Layer 11 of a small transformer language model trained on English Wikipedia (15 layers, counted from 0, width 96).
Take only the direct path to the model's output, skipping the later layers: a vector added to the residual stream pushes a token's score in proportion to its dot product with that token's output vector.

Output vectors of the tokens that the questions are about. A number n stands for (n - 128) times 0.013.
"fore": 98, 80, 144, 90, 128, 125, 111, 117, 98, 147, 105, 164, 53, 155, 130, 166, 69, 76, 103, 86, 105, 137, 129, 108, 122, 178, 96, 162, 158, 129, 100, 79, 141, 107, 96, 139, 165, 167, 187, 193, 174, 96, 112, 160, 122, 196, 108, 166, 140, 107, 173, 49, 125, 118, 164, 158, 59, 140, 150, 128, 77, 42, 137, 142, 115, 135, 125, 143, 137, 102, 152, 153, 131, 152, 163, 101, 113, 187, 104, 98, 188, 186, 127, 116, 87, 82, 106, 144, 86, 129, 167, 155, 128, 152, 175, 112
" List": 96, 131, 107, 143, 143, 136, 96, 113, 41, 128, 115, 128, 81, 147, 103, 117, 134, 98, 134, 164, 104, 91, 184, 129, 125, 164, 102, 138, 173, 127, 111, 169, 120, 126, 80, 126, 134, 142, 128, 170, 112, 164, 154, 156, 140, 113, 175, 120, 137, 171, 135, 128, 85, 96, 127, 158, 135, 113, 196, 82, 76, 128, 100, 124, 85, 181, 114, 127, 175, 121, 131, 120, 100, 152, 159, 95, 142, 139, 104, 128, 173, 147, 132, 150, 100, 174, 99, 134, 139, 102, 152, 116, 104, 114, 124, 137
"ry": 144, 122, 88, 154, 123, 131, 130, 125, 128, 122, 99, 118, 144, 124, 63, 162, 188, 87, 131, 129, 128, 112, 127, 105, 158, 149, 156, 171, 73, 111, 144, 139, 105, 125, 155, 102, 120, 128, 182, 115, 188, 193, 175, 167, 104, 107, 174, 158, 114, 149, 96, 164, 56, 159, 99, 207, 150, 178, 119, 117, 92, 105, 121, 155, 135, 181, 146, 129, 143, 121, 87, 130, 126, 123, 112, 171, 152, 175, 108, 89, 109, 130, 133, 95, 158, 84, 163, 146, 125, 104, 121, 135, 139, 141, 157, 120
" San": 127, 118, 172, 121, 134, 156, 101, 133, 95, 122, 135, 130, 111, 150, 124, 122, 136, 149, 151, 110, 110, 124, 142, 140, 116, 146, 119, 118, 134, 113, 136, 104, 143, 126, 115, 120, 139, 136, 120, 107, 117, 129, 152, 126, 107, 129, 153, 143, 109, 161, 156, 128, 113, 106, 143, 112, 98, 100, 168, 102, 138, 133, 140, 116, 134, 114, 125, 126, 146, 96, 117, 117, 130, 153, 134, 132, 109, 125, 105, 130, 144, 142, 124, 124, 130, 99, 135, 149, 126, 118, 133, 145, 117, 140, 156, 147
"mon": 121, 110, 123, 133, 130, 129, 129, 87, 137, 173, 111, 149, 193, 127, 148, 167, 137, 85, 143, 144, 137, 126, 117, 135, 105, 122, 144, 130, 171, 132, 157, 74, 166, 121, 126, 85, 151, 182, 177, 156, 104, 138, 166, 173, 157, 158, 114, 158, 22, 93, 157, 133, 89, 145, 159, 215, 98, 142, 96, 112, 130, 94, 98, 110, 80, 149, 145, 157, 194, 109, 71, 145, 134, 158, 90, 126, 160, 138, 139, 147, 150, 198, 128, 69, 164, 128, 84, 160, 146, 120, 136, 110, 58, 65, 104, 102
"ama": 75, 96, 113, 113, 127, 115, 142, 123, 81, 138, 102, 130, 110, 177, 105, 101, 140, 111, 141, 165, 90, 148, 164, 69, 139, 132, 113, 142, 130, 117, 128, 131, 129, 127, 176, 168, 130, 186, 178, 150, 111, 104, 128, 132, 151, 111, 145, 138, 93, 126, 94, 122, 111, 184, 169, 150, 144, 82, 133, 143, 155, 150, 84, 85, 163, 118, 127, 169, 182, 100, 126, 145, 89, 159, 134, 156, 159, 90, 127, 106, 192, 105, 140, 116, 122, 125, 84, 37, 141, 83, 102, 165, 99, 94, 150, 113
"ording": 74, 125, 112, 71, 136, 135, 103, 126, 127, 182, 84, 205, 169, 132, 141, 174, 161, 165, 191, 132, 85, 97, 157, 127, 162, 175, 117, 156, 131, 122, 64, 115, 101, 111, 164, 156, 142, 172, 170, 119, 119, 94, 118, 119, 153, 134, 179, 123, 121, 175, 133, 137, 118, 174, 124, 142, 137, 69, 122, 145, 130, 91, 93, 121, 150, 151, 196, 154, 98, 159, 196, 153, 136, 154, 84, 128, 91, 202, 86, 171, 168, 165, 73, 129, 109, 141, 88, 81, 68, 92, 138, 174, 85, 142, 172, 106
"yl": 125, 85, 113, 145, 125, 113, 124, 122, 131, 134, 134, 171, 145, 153, 67, 183, 165, 90, 109, 107, 135, 81, 131, 123, 143, 187, 137, 150, 163, 146, 112, 105, 127, 110, 118, 148, 146, 106, 149, 142, 136, 65, 115, 178, 86, 171, 151, 96, 118, 104, 95, 97, 115, 121, 125, 170, 129, 135, 82, 106, 134, 116, 126, 125, 154, 156, 213, 172, 177, 119, 85, 124, 112, 126, 115, 131, 154, 104, 96, 114, 147, 139, 114, 105, 147, 141, 178, 175, 90, 114, 113, 173, 118, 123, 177, 174
"amily": 85, 87, 113, 60, 129, 162, 147, 121, 60, 168, 161, 146, 106, 144, 73, 150, 153, 145, 190, 154, 109, 132, 123, 135, 112, 184, 95, 134, 173, 142, 76, 99, 165, 105, 179, 175, 150, 181, 161, 151, 173, 171, 148, 160, 107, 141, 110, 108, 127, 150, 113, 114, 137, 133, 160, 170, 141, 109, 122, 115, 83, 105, 117, 76, 126, 201, 214, 165, 165, 137, 143, 159, 135, 159, 148, 154, 128, 189, 86, 178, 177, 157, 90, 112, 119, 139, 129, 109, 122, 60, 161, 134, 73, 177, 154, 196
"ether": 173, 94, 104, 72, 126, 170, 123, 88, 96, 152, 135, 193, 108, 147, 155, 189, 87, 145, 135, 126, 117, 105, 199, 115, 168, 74, 84, 201, 183, 70, 155, 112, 115, 104, 88, 123, 125, 237, 201, 121, 80, 179, 162, 127, 158, 139, 116, 84, 114, 78, 165, 69, 64, 145, 124, 168, 98, 54, 134, 113, 92, 94, 167, 99, 132, 170, 144, 108, 166, 125, 127, 157, 48, 170, 151, 164, 115, 136, 131, 188, 214, 161, 169, 117, 168, 101, 91, 58, 99, 78, 123, 144, 122, 78, 182, 202
"ican": 132, 156, 190, 147, 133, 162, 126, 138, 75, 156, 107, 103, 54, 181, 116, 173, 172, 174, 157, 181, 80, 85, 200, 112, 140, 186, 128, 210, 172, 133, 146, 89, 165, 114, 210, 125, 142, 168, 167, 160, 123, 126, 102, 145, 178, 132, 110, 191, 168, 84, 95, 60, 149, 147, 195, 214, 128, 161, 115, 172, 153, 141, 145, 91, 137, 156, 204, 121, 193, 100, 162, 147, 162, 156, 104, 123, 138, 115, 128, 128, 144, 193, 130, 100, 138, 129, 125, 99, 110, 168, 119, 147, 141, 196, 167, 131
"orld": 104, 114, 127, 146, 135, 115, 134, 136, 66, 144, 78, 144, 85, 159, 162, 142, 120, 86, 119, 157, 103, 140, 161, 155, 96, 156, 90, 176, 134, 127, 115, 127, 116, 124, 186, 150, 168, 131, 165, 152, 114, 159, 194, 177, 172, 89, 94, 106, 86, 157, 156, 91, 100, 104, 126, 185, 108, 83, 131, 58, 146, 98, 88, 63, 121, 177, 178, 129, 111, 160, 140, 137, 144, 176, 79, 141, 119, 145, 96, 217, 199, 192, 154, 101, 161, 119, 104, 74, 84, 157, 148, 139, 115, 129, 171, 131
"lished": 144, 64, 93, 110, 148, 137, 97, 45, 140, 163, 100, 202, 109, 93, 48, 200, 180, 94, 186, 156, 136, 124, 194, 113, 195, 165, 51, 175, 164, 165, 151, 63, 150, 115, 200, 114, 169, 154, 188, 123, 134, 187, 170, 177, 100, 137, 160, 189, 165, 98, 122, 125, 119, 129, 172, 127, 57, 71, 181, 125, 135, 56, 90, 136, 121, 115, 121, 166, 123, 153, 139, 148, 110, 142, 127, 129, 122, 135, 105, 133, 229, 139, 82, 83, 99, 76, 86, 80, 129, 46, 104, 103, 78, 143, 150, 123
" than": 106, 30, 128, 113, 133, 87, 118, 87, 69, 130, 69, 154, 161, 92, 138, 111, 111, 98, 163, 101, 106, 104, 148, 89, 184, 141, 142, 189, 123, 174, 108, 127, 180, 92, 138, 113, 197, 154, 125, 146, 129, 164, 101, 161, 128, 148, 152, 143, 127, 129, 139, 97, 54, 165, 130, 153, 89, 165, 183, 94, 139, 66, 93, 92, 163, 183, 147, 154, 75, 120, 153, 145, 158, 106, 143, 83, 135, 182, 124, 75, 189, 157, 150, 93, 158, 62, 106, 125, 62, 121, 156, 176, 149, 155, 92, 157
"nd": 49, 124, 111, 162, 125, 128, 137, 127, 113, 197, 86, 138, 172, 85, 127, 113, 114, 54, 127, 184, 110, 144, 134, 157, 96, 133, 187, 126, 63, 132, 142, 105, 194, 110, 107, 147, 134, 248, 153, 115, 168, 186, 191, 156, 144, 105, 108, 90, 131, 120, 176, 128, 66, 99, 117, 138, 144, 137, 150, 132, 83, 69, 153, 93, 139, 127, 138, 117, 149, 150, 103, 148, 147, 176, 90, 111, 165, 168, 164, 138, 145, 119, 137, 135, 118, 136, 114, 141, 79, 141, 150, 123, 107, 110, 170, 124

Each question shows what one neuron of this layer's MLP adds at an activation of 1. A number n stands for (n - 128) times 0.0069.

n55: 124, 99, 104, 152, 125, 147, 139, 125, 144, 135, 151, 111, 169, 156, 142, 130, 114, 96, 108, 135, 71, 123, 130, 133, 133, 134, 136, 115, 118, 78, 105, 128, 95, 124, 106, 174, 133, 114, 107, 151, 151, 140, 129, 100, 142, 133, 144, 102, 156, 146, 159, 128, 116, 142, 128, 124, 137, 137, 140, 175, 128, 112, 123, 102, 154, 157, 150, 163, 154, 129, 115, 151, 172, 155, 135, 143, 150, 140, 127, 112, 119, 141, 130, 148, 129, 132, 121, 135, 108, 138, 125, 174, 129, 133, 166, 116
Pushed up most: "nd"

n83: 110, 143, 124, 153, 103, 130, 124, 131, 141, 164, 125, 130, 135, 115, 118, 134, 168, 127, 128, 117, 133, 135, 83, 103, 138, 152, 79, 134, 115, 136, 157, 149, 149, 130, 126, 163, 125, 153, 167, 133, 135, 147, 126, 135, 147, 117, 135, 123, 148, 150, 136, 122, 104, 105, 134, 131, 157, 135, 132, 134, 125, 150, 136, 132, 125, 141, 138, 135, 107, 124, 77, 139, 162, 102, 125, 116, 162, 122, 94, 113, 143, 138, 150, 144, 91, 154, 146, 114, 115, 134, 127, 166, 115, 115, 100, 92
Which of these tokens does it push down most? "ether"

n145: 137, 148, 129, 122, 99, 120, 128, 111, 162, 140, 146, 89, 138, 140, 135, 128, 103, 152, 144, 154, 98, 162, 125, 95, 136, 116, 140, 127, 144, 127, 109, 118, 113, 132, 115, 115, 80, 124, 141, 133, 148, 90, 119, 104, 136, 117, 163, 131, 127, 85, 144, 117, 117, 156, 112, 105, 149, 124, 152, 129, 99, 127, 174, 127, 137, 132, 126, 120, 123, 159, 130, 136, 152, 84, 152, 140, 165, 138, 107, 139, 140, 149, 123, 141, 107, 145, 142, 154, 130, 143, 120, 149, 132, 134, 131, 114
Which of these tokens does it push down most? "orld"

n101: 149, 113, 87, 119, 144, 136, 135, 141, 159, 123, 118, 114, 127, 127, 112, 130, 138, 132, 134, 95, 174, 181, 117, 122, 110, 136, 154, 144, 136, 94, 120, 116, 146, 85, 157, 122, 118, 122, 126, 86, 128, 119, 127, 143, 128, 116, 138, 128, 95, 138, 116, 151, 121, 144, 112, 131, 121, 141, 124, 97, 139, 132, 146, 163, 134, 140, 104, 148, 91, 119, 160, 158, 122, 140, 135, 153, 148, 109, 123, 110, 146, 148, 133, 115, 125, 146, 139, 159, 79, 110, 145, 107, 173, 123, 93, 148
Pushed up most: "ry"

n179: 127, 127, 158, 161, 172, 120, 121, 113, 144, 130, 133, 141, 116, 118, 142, 108, 130, 131, 106, 118, 92, 144, 166, 134, 124, 95, 122, 169, 97, 114, 109, 130, 140, 133, 111, 106, 133, 125, 174, 117, 110, 136, 168, 130, 122, 138, 135, 121, 112, 121, 146, 127, 145, 161, 134, 114, 165, 108, 134, 124, 136, 129, 157, 145, 85, 136, 136, 158, 124, 154, 134, 110, 159, 141, 101, 120, 112, 142, 170, 138, 140, 130, 123, 119, 129, 143, 138, 140, 154, 101, 141, 111, 161, 107, 140, 130
Pushed up most: "ether"

n167: 146, 137, 145, 143, 119, 122, 117, 114, 107, 138, 149, 117, 106, 112, 96, 112, 129, 87, 158, 105, 118, 172, 135, 129, 106, 118, 104, 157, 128, 131, 158, 147, 119, 102, 121, 119, 126, 130, 95, 138, 140, 97, 163, 159, 129, 127, 169, 139, 128, 145, 163, 154, 111, 115, 106, 124, 152, 111, 119, 125, 102, 122, 91, 149, 139, 99, 101, 117, 103, 128, 125, 133, 91, 159, 135, 141, 139, 135, 126, 120, 122, 122, 119, 147, 152, 105, 139, 115, 151, 122, 160, 82, 145, 124, 129, 148
Pushed up most: " List"

n47: 139, 144, 86, 113, 106, 123, 126, 121, 125, 89, 138, 140, 166, 125, 110, 147, 169, 130, 130, 122, 125, 142, 103, 101, 130, 130, 162, 152, 135, 135, 136, 138, 99, 101, 148, 142, 122, 116, 153, 128, 135, 109, 153, 113, 119, 121, 141, 140, 120, 150, 102, 125, 90, 150, 109, 116, 150, 114, 107, 130, 143, 95, 135, 128, 138, 151, 140, 149, 86, 106, 129, 120, 126, 97, 125, 145, 145, 172, 168, 124, 125, 115, 129, 107, 94, 141, 126, 108, 82, 107, 127, 130, 137, 133, 130, 121
Pushed up most: "ry"

n75: 142, 147, 135, 153, 125, 142, 142, 125, 113, 105, 141, 90, 133, 120, 123, 117, 125, 119, 128, 111, 130, 137, 136, 142, 131, 115, 103, 119, 116, 146, 139, 151, 121, 113, 130, 140, 108, 136, 122, 116, 164, 118, 104, 119, 124, 126, 149, 105, 132, 115, 95, 142, 139, 158, 144, 143, 128, 100, 101, 133, 115, 143, 139, 164, 142, 163, 109, 124, 151, 117, 118, 91, 113, 124, 126, 107, 132, 101, 151, 128, 180, 149, 132, 137, 109, 125, 141, 107, 150, 162, 139, 165, 112, 98, 104, 119
Which two tokens does it push up most, strongest first? "ama", " List"

n92: 119, 169, 107, 97, 109, 154, 104, 97, 111, 112, 151, 122, 132, 132, 102, 132, 159, 104, 144, 144, 124, 145, 116, 136, 142, 136, 170, 130, 127, 152, 139, 147, 137, 110, 109, 130, 115, 98, 112, 146, 123, 113, 140, 122, 90, 131, 133, 112, 151, 125, 130, 92, 152, 138, 139, 122, 128, 132, 115, 161, 144, 137, 121, 107, 158, 112, 141, 98, 122, 150, 103, 138, 171, 125, 142, 130, 105, 113, 109, 154, 111, 141, 95, 122, 147, 161, 101, 126, 99, 85, 131, 125, 100, 99, 102, 145
Which three tokens does it push up most, strongest first? "amily", "yl", "ording"

n53: 118, 143, 142, 110, 140, 152, 146, 138, 103, 126, 134, 109, 134, 117, 107, 118, 204, 144, 140, 147, 121, 132, 119, 122, 107, 172, 166, 109, 140, 119, 127, 130, 139, 105, 134, 155, 130, 151, 123, 135, 146, 124, 114, 142, 136, 128, 108, 139, 133, 109, 140, 112, 133, 115, 112, 126, 127, 138, 90, 113, 127, 119, 156, 123, 138, 159, 156, 155, 121, 111, 116, 154, 123, 115, 130, 136, 117, 112, 93, 133, 173, 118, 80, 137, 117, 124, 113, 96, 115, 139, 122, 148, 130, 146, 116, 114
Pushed up most: "amily"

n18: 107, 88, 133, 143, 140, 133, 110, 161, 126, 168, 109, 105, 112, 155, 108, 99, 135, 173, 118, 135, 131, 120, 144, 123, 104, 78, 115, 165, 148, 125, 144, 133, 128, 176, 143, 127, 121, 113, 95, 132, 150, 139, 119, 114, 164, 131, 73, 147, 121, 117, 125, 115, 98, 149, 120, 172, 124, 97, 95, 145, 110, 135, 145, 98, 121, 135, 161, 109, 189, 142, 149, 87, 149, 80, 169, 91, 147, 101, 170, 124, 109, 180, 137, 152, 159, 139, 130, 144, 150, 155, 147, 110, 141, 120, 139, 119
Pushed up most: "ican"

n76: 104, 130, 137, 138, 106, 137, 134, 139, 140, 143, 122, 131, 131, 165, 143, 131, 98, 135, 100, 145, 97, 145, 94, 137, 153, 141, 146, 155, 126, 110, 145, 92, 168, 132, 116, 121, 128, 136, 173, 134, 146, 134, 148, 107, 137, 133, 80, 143, 114, 110, 135, 173, 116, 134, 139, 150, 118, 88, 82, 141, 88, 146, 127, 106, 140, 133, 108, 169, 151, 139, 113, 113, 127, 140, 129, 108, 137, 117, 124, 142, 127, 175, 97, 133, 129, 123, 126, 116, 109, 127, 91, 130, 155, 143, 141, 105
Pushed up most: "mon"

n142: 167, 118, 155, 150, 120, 107, 144, 108, 113, 143, 140, 99, 151, 140, 127, 141, 136, 146, 103, 140, 174, 143, 147, 113, 83, 136, 122, 168, 127, 136, 154, 119, 130, 93, 157, 148, 151, 112, 139, 113, 126, 134, 120, 153, 129, 150, 135, 126, 113, 113, 143, 120, 124, 109, 120, 160, 129, 107, 147, 99, 124, 170, 116, 142, 113, 151, 115, 138, 111, 151, 152, 87, 107, 179, 170, 135, 111, 123, 149, 92, 101, 119, 158, 132, 139, 102, 119, 108, 114, 118, 138, 143, 135, 128, 152, 138
Which of these tokens does it push down most? "ording"

n89: 166, 131, 134, 126, 133, 113, 139, 143, 144, 112, 141, 150, 126, 128, 156, 154, 131, 117, 140, 148, 136, 146, 145, 134, 120, 125, 159, 129, 125, 129, 128, 103, 125, 100, 152, 136, 152, 121, 108, 114, 122, 124, 100, 160, 115, 123, 134, 143, 136, 142, 142, 96, 141, 110, 124, 145, 118, 152, 137, 171, 94, 150, 165, 130, 137, 139, 108, 97, 109, 133, 128, 148, 144, 176, 114, 137, 111, 130, 128, 111, 103, 146, 131, 133, 102, 118, 136, 158, 70, 167, 103, 131, 135, 126, 140, 100
Which three tokens does it push up most, strongest first? "ican", "fore", "nd"

n172: 108, 118, 114, 139, 146, 78, 138, 158, 100, 123, 107, 157, 112, 137, 132, 154, 119, 130, 114, 154, 111, 105, 114, 131, 136, 138, 145, 123, 114, 150, 125, 138, 128, 123, 142, 132, 129, 119, 109, 104, 117, 131, 148, 128, 153, 119, 87, 140, 122, 147, 138, 134, 116, 122, 164, 137, 153, 114, 98, 154, 107, 95, 115, 147, 109, 130, 122, 107, 124, 143, 130, 123, 177, 164, 137, 138, 108, 162, 131, 135, 146, 110, 146, 140, 157, 150, 119, 117, 107, 108, 116, 118, 136, 100, 185, 128
Which three tokens does it push up most, strongest first? "orld", "nd", "ording"

n152: 143, 143, 115, 95, 72, 106, 115, 158, 90, 125, 132, 146, 126, 150, 105, 104, 113, 114, 134, 134, 156, 108, 134, 120, 149, 132, 154, 130, 139, 110, 132, 122, 142, 156, 107, 117, 133, 115, 128, 111, 137, 109, 118, 111, 164, 106, 109, 120, 164, 121, 106, 127, 119, 118, 140, 160, 142, 122, 136, 124, 76, 106, 121, 147, 138, 133, 150, 89, 94, 120, 139, 140, 93, 147, 138, 121, 140, 113, 140, 150, 122, 158, 109, 149, 113, 141, 132, 144, 101, 84, 132, 107, 123, 117, 124, 168
Which three tokens does it push up most, strongest first? "ether", " List", "amily"

n74: 158, 153, 119, 114, 150, 153, 79, 129, 149, 143, 144, 133, 148, 186, 123, 162, 131, 151, 123, 138, 142, 87, 139, 109, 117, 114, 123, 125, 164, 129, 150, 76, 98, 137, 151, 130, 124, 105, 116, 160, 136, 138, 147, 154, 141, 151, 105, 135, 150, 114, 115, 126, 194, 139, 131, 130, 128, 145, 136, 151, 148, 132, 94, 109, 128, 152, 170, 111, 156, 101, 143, 115, 139, 119, 147, 154, 114, 115, 167, 95, 112, 128, 151, 146, 145, 136, 125, 130, 96, 176, 108, 135, 134, 141, 118, 140
Pushed up most: "ican"

n141: 130, 112, 122, 118, 148, 131, 99, 118, 87, 127, 112, 136, 99, 123, 149, 109, 122, 111, 129, 87, 125, 122, 167, 126, 148, 150, 142, 119, 119, 117, 152, 113, 136, 113, 126, 110, 133, 128, 101, 128, 132, 106, 123, 106, 139, 130, 167, 117, 137, 119, 128, 132, 130, 152, 126, 113, 113, 118, 131, 103, 131, 128, 167, 144, 165, 145, 162, 111, 146, 127, 178, 142, 129, 128, 128, 131, 155, 138, 128, 142, 101, 81, 120, 125, 143, 152, 73, 133, 140, 116, 125, 128, 105, 149, 95, 130
Which three tokens does it push up most, strongest first? " than", "ording", " List"

n86: 145, 110, 131, 105, 99, 136, 138, 117, 159, 116, 149, 106, 126, 125, 147, 149, 114, 147, 94, 114, 131, 145, 126, 112, 105, 139, 88, 130, 102, 155, 121, 149, 120, 88, 129, 91, 142, 165, 148, 148, 146, 141, 132, 113, 144, 141, 137, 133, 141, 120, 110, 150, 143, 138, 124, 182, 133, 115, 160, 80, 146, 112, 98, 114, 147, 129, 97, 126, 111, 146, 147, 136, 171, 84, 140, 136, 147, 121, 120, 103, 123, 148, 159, 139, 127, 115, 130, 106, 120, 136, 145, 148, 130, 130, 156, 133
Which two tokens does it push up most, strongest first? " than", "fore"

n120: 154, 136, 149, 121, 161, 151, 84, 134, 111, 92, 129, 99, 142, 121, 137, 127, 127, 130, 137, 150, 113, 136, 120, 108, 126, 112, 141, 119, 128, 133, 159, 159, 166, 189, 140, 126, 130, 139, 112, 143, 127, 129, 137, 127, 106, 124, 123, 132, 102, 131, 142, 110, 122, 130, 181, 112, 135, 172, 155, 96, 134, 133, 117, 147, 113, 113, 102, 89, 93, 128, 109, 131, 106, 148, 111, 132, 157, 126, 130, 131, 134, 152, 102, 130, 150, 124, 97, 105, 129, 167, 135, 141, 78, 110, 126, 131
Which of these tokens does it push down most? "yl"

n84: 140, 138, 138, 152, 114, 159, 146, 141, 125, 130, 143, 138, 99, 117, 140, 122, 128, 141, 111, 110, 141, 125, 133, 115, 114, 103, 101, 142, 100, 168, 155, 118, 145, 168, 130, 118, 164, 134, 160, 103, 137, 111, 139, 126, 140, 126, 117, 100, 127, 161, 127, 172, 146, 92, 147, 132, 151, 150, 123, 111, 155, 112, 102, 150, 139, 92, 122, 134, 100, 114, 123, 102, 151, 100, 130, 90, 185, 137, 146, 116, 96, 144, 127, 128, 108, 152, 108, 145, 109, 133, 130, 129, 161, 134, 126, 138
Which of these tokens does it push down most? "ether"

n90: 130, 155, 113, 135, 98, 125, 117, 124, 112, 100, 159, 115, 150, 122, 131, 125, 140, 88, 120, 78, 110, 124, 118, 126, 126, 131, 151, 119, 163, 132, 100, 122, 113, 125, 124, 101, 101, 129, 100, 120, 111, 148, 131, 97, 129, 110, 137, 121, 111, 109, 160, 97, 120, 133, 146, 118, 121, 103, 107, 134, 114, 159, 99, 105, 126, 114, 98, 123, 92, 119, 118, 143, 131, 126, 153, 145, 125, 92, 142, 171, 144, 99, 120, 128, 143, 131, 99, 127, 134, 138, 183, 90, 150, 149, 142, 171
Pushed up most: "ether"

n125: 142, 138, 69, 121, 150, 144, 122, 147, 135, 116, 90, 158, 149, 138, 123, 147, 138, 134, 140, 135, 177, 74, 118, 162, 122, 160, 162, 109, 118, 144, 146, 127, 151, 121, 121, 125, 103, 176, 82, 113, 131, 148, 108, 151, 128, 86, 116, 120, 165, 104, 128, 137, 122, 150, 107, 135, 106, 123, 99, 106, 138, 119, 140, 134, 148, 118, 132, 147, 102, 106, 120, 150, 111, 132, 120, 136, 87, 125, 120, 120, 115, 122, 129, 129, 152, 102, 146, 146, 131, 172, 131, 90, 107, 128, 129, 145
Pushed up most: "nd"

n28: 152, 111, 103, 171, 157, 116, 149, 133, 136, 111, 111, 108, 138, 130, 142, 129, 121, 122, 125, 131, 164, 107, 145, 94, 128, 123, 166, 106, 118, 151, 154, 155, 136, 144, 146, 180, 110, 130, 129, 135, 108, 141, 130, 165, 117, 104, 151, 134, 123, 135, 113, 142, 138, 98, 142, 109, 116, 143, 108, 133, 136, 108, 134, 169, 102, 104, 114, 140, 127, 133, 141, 100, 105, 113, 131, 109, 157, 128, 143, 140, 89, 129, 143, 128, 146, 144, 137, 124, 157, 128, 109, 99, 143, 135, 107, 114
Pushed up most: "ry"

n165: 124, 89, 90, 125, 102, 106, 129, 100, 151, 108, 154, 130, 128, 154, 132, 88, 98, 110, 145, 147, 158, 129, 167, 119, 149, 125, 127, 138, 204, 118, 132, 126, 100, 149, 93, 71, 145, 103, 86, 113, 87, 124, 123, 136, 114, 127, 135, 133, 89, 121, 140, 117, 169, 130, 112, 135, 124, 125, 134, 123, 157, 139, 114, 81, 130, 134, 152, 95, 161, 106, 148, 93, 163, 112, 133, 113, 116, 133, 130, 110, 144, 115, 91, 117, 134, 152, 141, 143, 136, 146, 107, 143, 104, 150, 155, 141
Pushed up most: "yl"

n95: 102, 112, 104, 163, 124, 122, 115, 156, 138, 162, 97, 121, 138, 151, 108, 148, 83, 162, 104, 138, 114, 110, 140, 106, 142, 140, 170, 148, 161, 126, 110, 135, 125, 168, 95, 93, 191, 145, 116, 151, 121, 114, 131, 137, 148, 182, 98, 129, 137, 138, 142, 142, 120, 117, 96, 142, 145, 106, 125, 119, 138, 126, 132, 122, 121, 121, 113, 122, 88, 159, 115, 174, 143, 134, 139, 59, 137, 147, 84, 122, 150, 134, 153, 68, 110, 145, 118, 145, 108, 101, 155, 129, 119, 109, 170, 146
Which two tokens does it push up most, strongest first? "fore", " than"

n122: 117, 113, 132, 127, 160, 122, 94, 147, 120, 151, 108, 103, 150, 78, 138, 129, 142, 153, 128, 151, 109, 148, 132, 95, 104, 111, 135, 112, 137, 159, 122, 141, 83, 157, 156, 157, 96, 137, 149, 130, 130, 108, 118, 115, 91, 146, 111, 129, 127, 126, 94, 138, 142, 118, 127, 115, 149, 86, 122, 140, 131, 112, 131, 147, 138, 151, 134, 119, 122, 108, 139, 135, 81, 139, 147, 133, 138, 123, 153, 108, 131, 98, 132, 138, 124, 126, 121, 103, 170, 94, 92, 116, 129, 116, 135, 106
Pushed up most: "ama"

n17: 94, 140, 122, 131, 99, 125, 151, 139, 110, 145, 158, 112, 158, 124, 109, 134, 143, 138, 113, 131, 138, 141, 111, 110, 109, 129, 116, 143, 110, 135, 109, 114, 173, 117, 124, 108, 87, 142, 148, 110, 136, 144, 125, 113, 128, 143, 126, 116, 149, 140, 145, 82, 128, 140, 126, 149, 140, 115, 136, 136, 116, 163, 140, 118, 133, 126, 160, 143, 159, 126, 107, 205, 148, 155, 140, 119, 170, 130, 93, 139, 107, 133, 118, 90, 124, 170, 117, 137, 156, 118, 115, 141, 113, 127, 139, 118
Which two tokens does it push up most, strongest first? "amily", "nd"

n85: 165, 129, 150, 131, 114, 123, 152, 142, 115, 136, 133, 141, 131, 103, 136, 155, 97, 143, 122, 123, 152, 116, 154, 132, 125, 138, 141, 131, 146, 141, 123, 142, 181, 143, 136, 113, 99, 144, 126, 100, 87, 152, 166, 106, 125, 103, 129, 166, 105, 137, 153, 122, 143, 165, 159, 125, 167, 109, 136, 133, 131, 92, 94, 121, 139, 129, 104, 132, 113, 132, 130, 108, 125, 158, 105, 106, 148, 109, 139, 166, 93, 129, 109, 142, 139, 153, 142, 136, 120, 124, 127, 90, 128, 103, 145, 86
Pushed up most: "mon"

n66: 128, 148, 122, 107, 109, 142, 108, 145, 170, 132, 163, 117, 134, 129, 131, 130, 123, 133, 116, 108, 121, 159, 164, 151, 150, 86, 100, 130, 102, 123, 92, 138, 127, 89, 148, 130, 119, 149, 130, 151, 123, 134, 124, 113, 80, 144, 127, 127, 137, 110, 122, 107, 131, 103, 99, 179, 155, 183, 122, 133, 106, 95, 130, 147, 107, 133, 101, 141, 132, 110, 84, 110, 148, 130, 160, 120, 143, 145, 137, 102, 175, 121, 144, 161, 132, 138, 115, 137, 97, 111, 130, 131, 133, 106, 148, 116
Pushed up most: "fore"

n80: 143, 147, 103, 117, 72, 132, 161, 120, 148, 85, 129, 117, 110, 129, 124, 133, 148, 87, 113, 117, 151, 168, 119, 106, 89, 142, 84, 107, 139, 164, 118, 116, 121, 153, 111, 103, 206, 100, 160, 107, 119, 126, 123, 107, 140, 138, 161, 103, 119, 126, 124, 132, 110, 163, 144, 119, 103, 148, 159, 113, 127, 121, 124, 140, 113, 119, 130, 132, 101, 114, 110, 146, 116, 105, 104, 126, 133, 145, 119, 131, 134, 154, 121, 128, 129, 111, 146, 118, 145, 144, 138, 108, 110, 135, 109, 151
Which of these tokens does it push down most? "ican"

n13: 119, 141, 160, 140, 122, 132, 140, 119, 132, 125, 107, 119, 130, 93, 121, 132, 114, 153, 140, 171, 136, 100, 121, 137, 117, 111, 164, 146, 115, 87, 119, 149, 128, 129, 122, 116, 135, 147, 116, 145, 128, 160, 160, 131, 154, 138, 108, 111, 124, 119, 138, 112, 127, 150, 152, 135, 165, 139, 167, 170, 124, 148, 123, 133, 144, 119, 136, 120, 106, 120, 129, 139, 95, 119, 79, 103, 120, 122, 73, 140, 135, 97, 114, 99, 138, 127, 136, 132, 96, 129, 92, 118, 117, 134, 120, 123
Which of these tokens does it push down most? "fore"

n87: 163, 139, 103, 135, 85, 109, 118, 132, 118, 142, 143, 91, 157, 155, 119, 138, 152, 102, 124, 144, 165, 125, 134, 132, 134, 139, 180, 92, 162, 113, 142, 173, 128, 126, 129, 143, 102, 88, 148, 146, 133, 141, 142, 150, 152, 111, 151, 111, 131, 135, 116, 119, 126, 141, 122, 153, 118, 120, 95, 119, 124, 112, 101, 132, 145, 136, 103, 95, 146, 87, 111, 129, 126, 91, 124, 138, 164, 106, 137, 102, 125, 129, 117, 149, 131, 107, 136, 92, 133, 133, 106, 147, 147, 127, 158, 153
Which three tokens does it push up most, strongest first? "ry", "yl", "ama"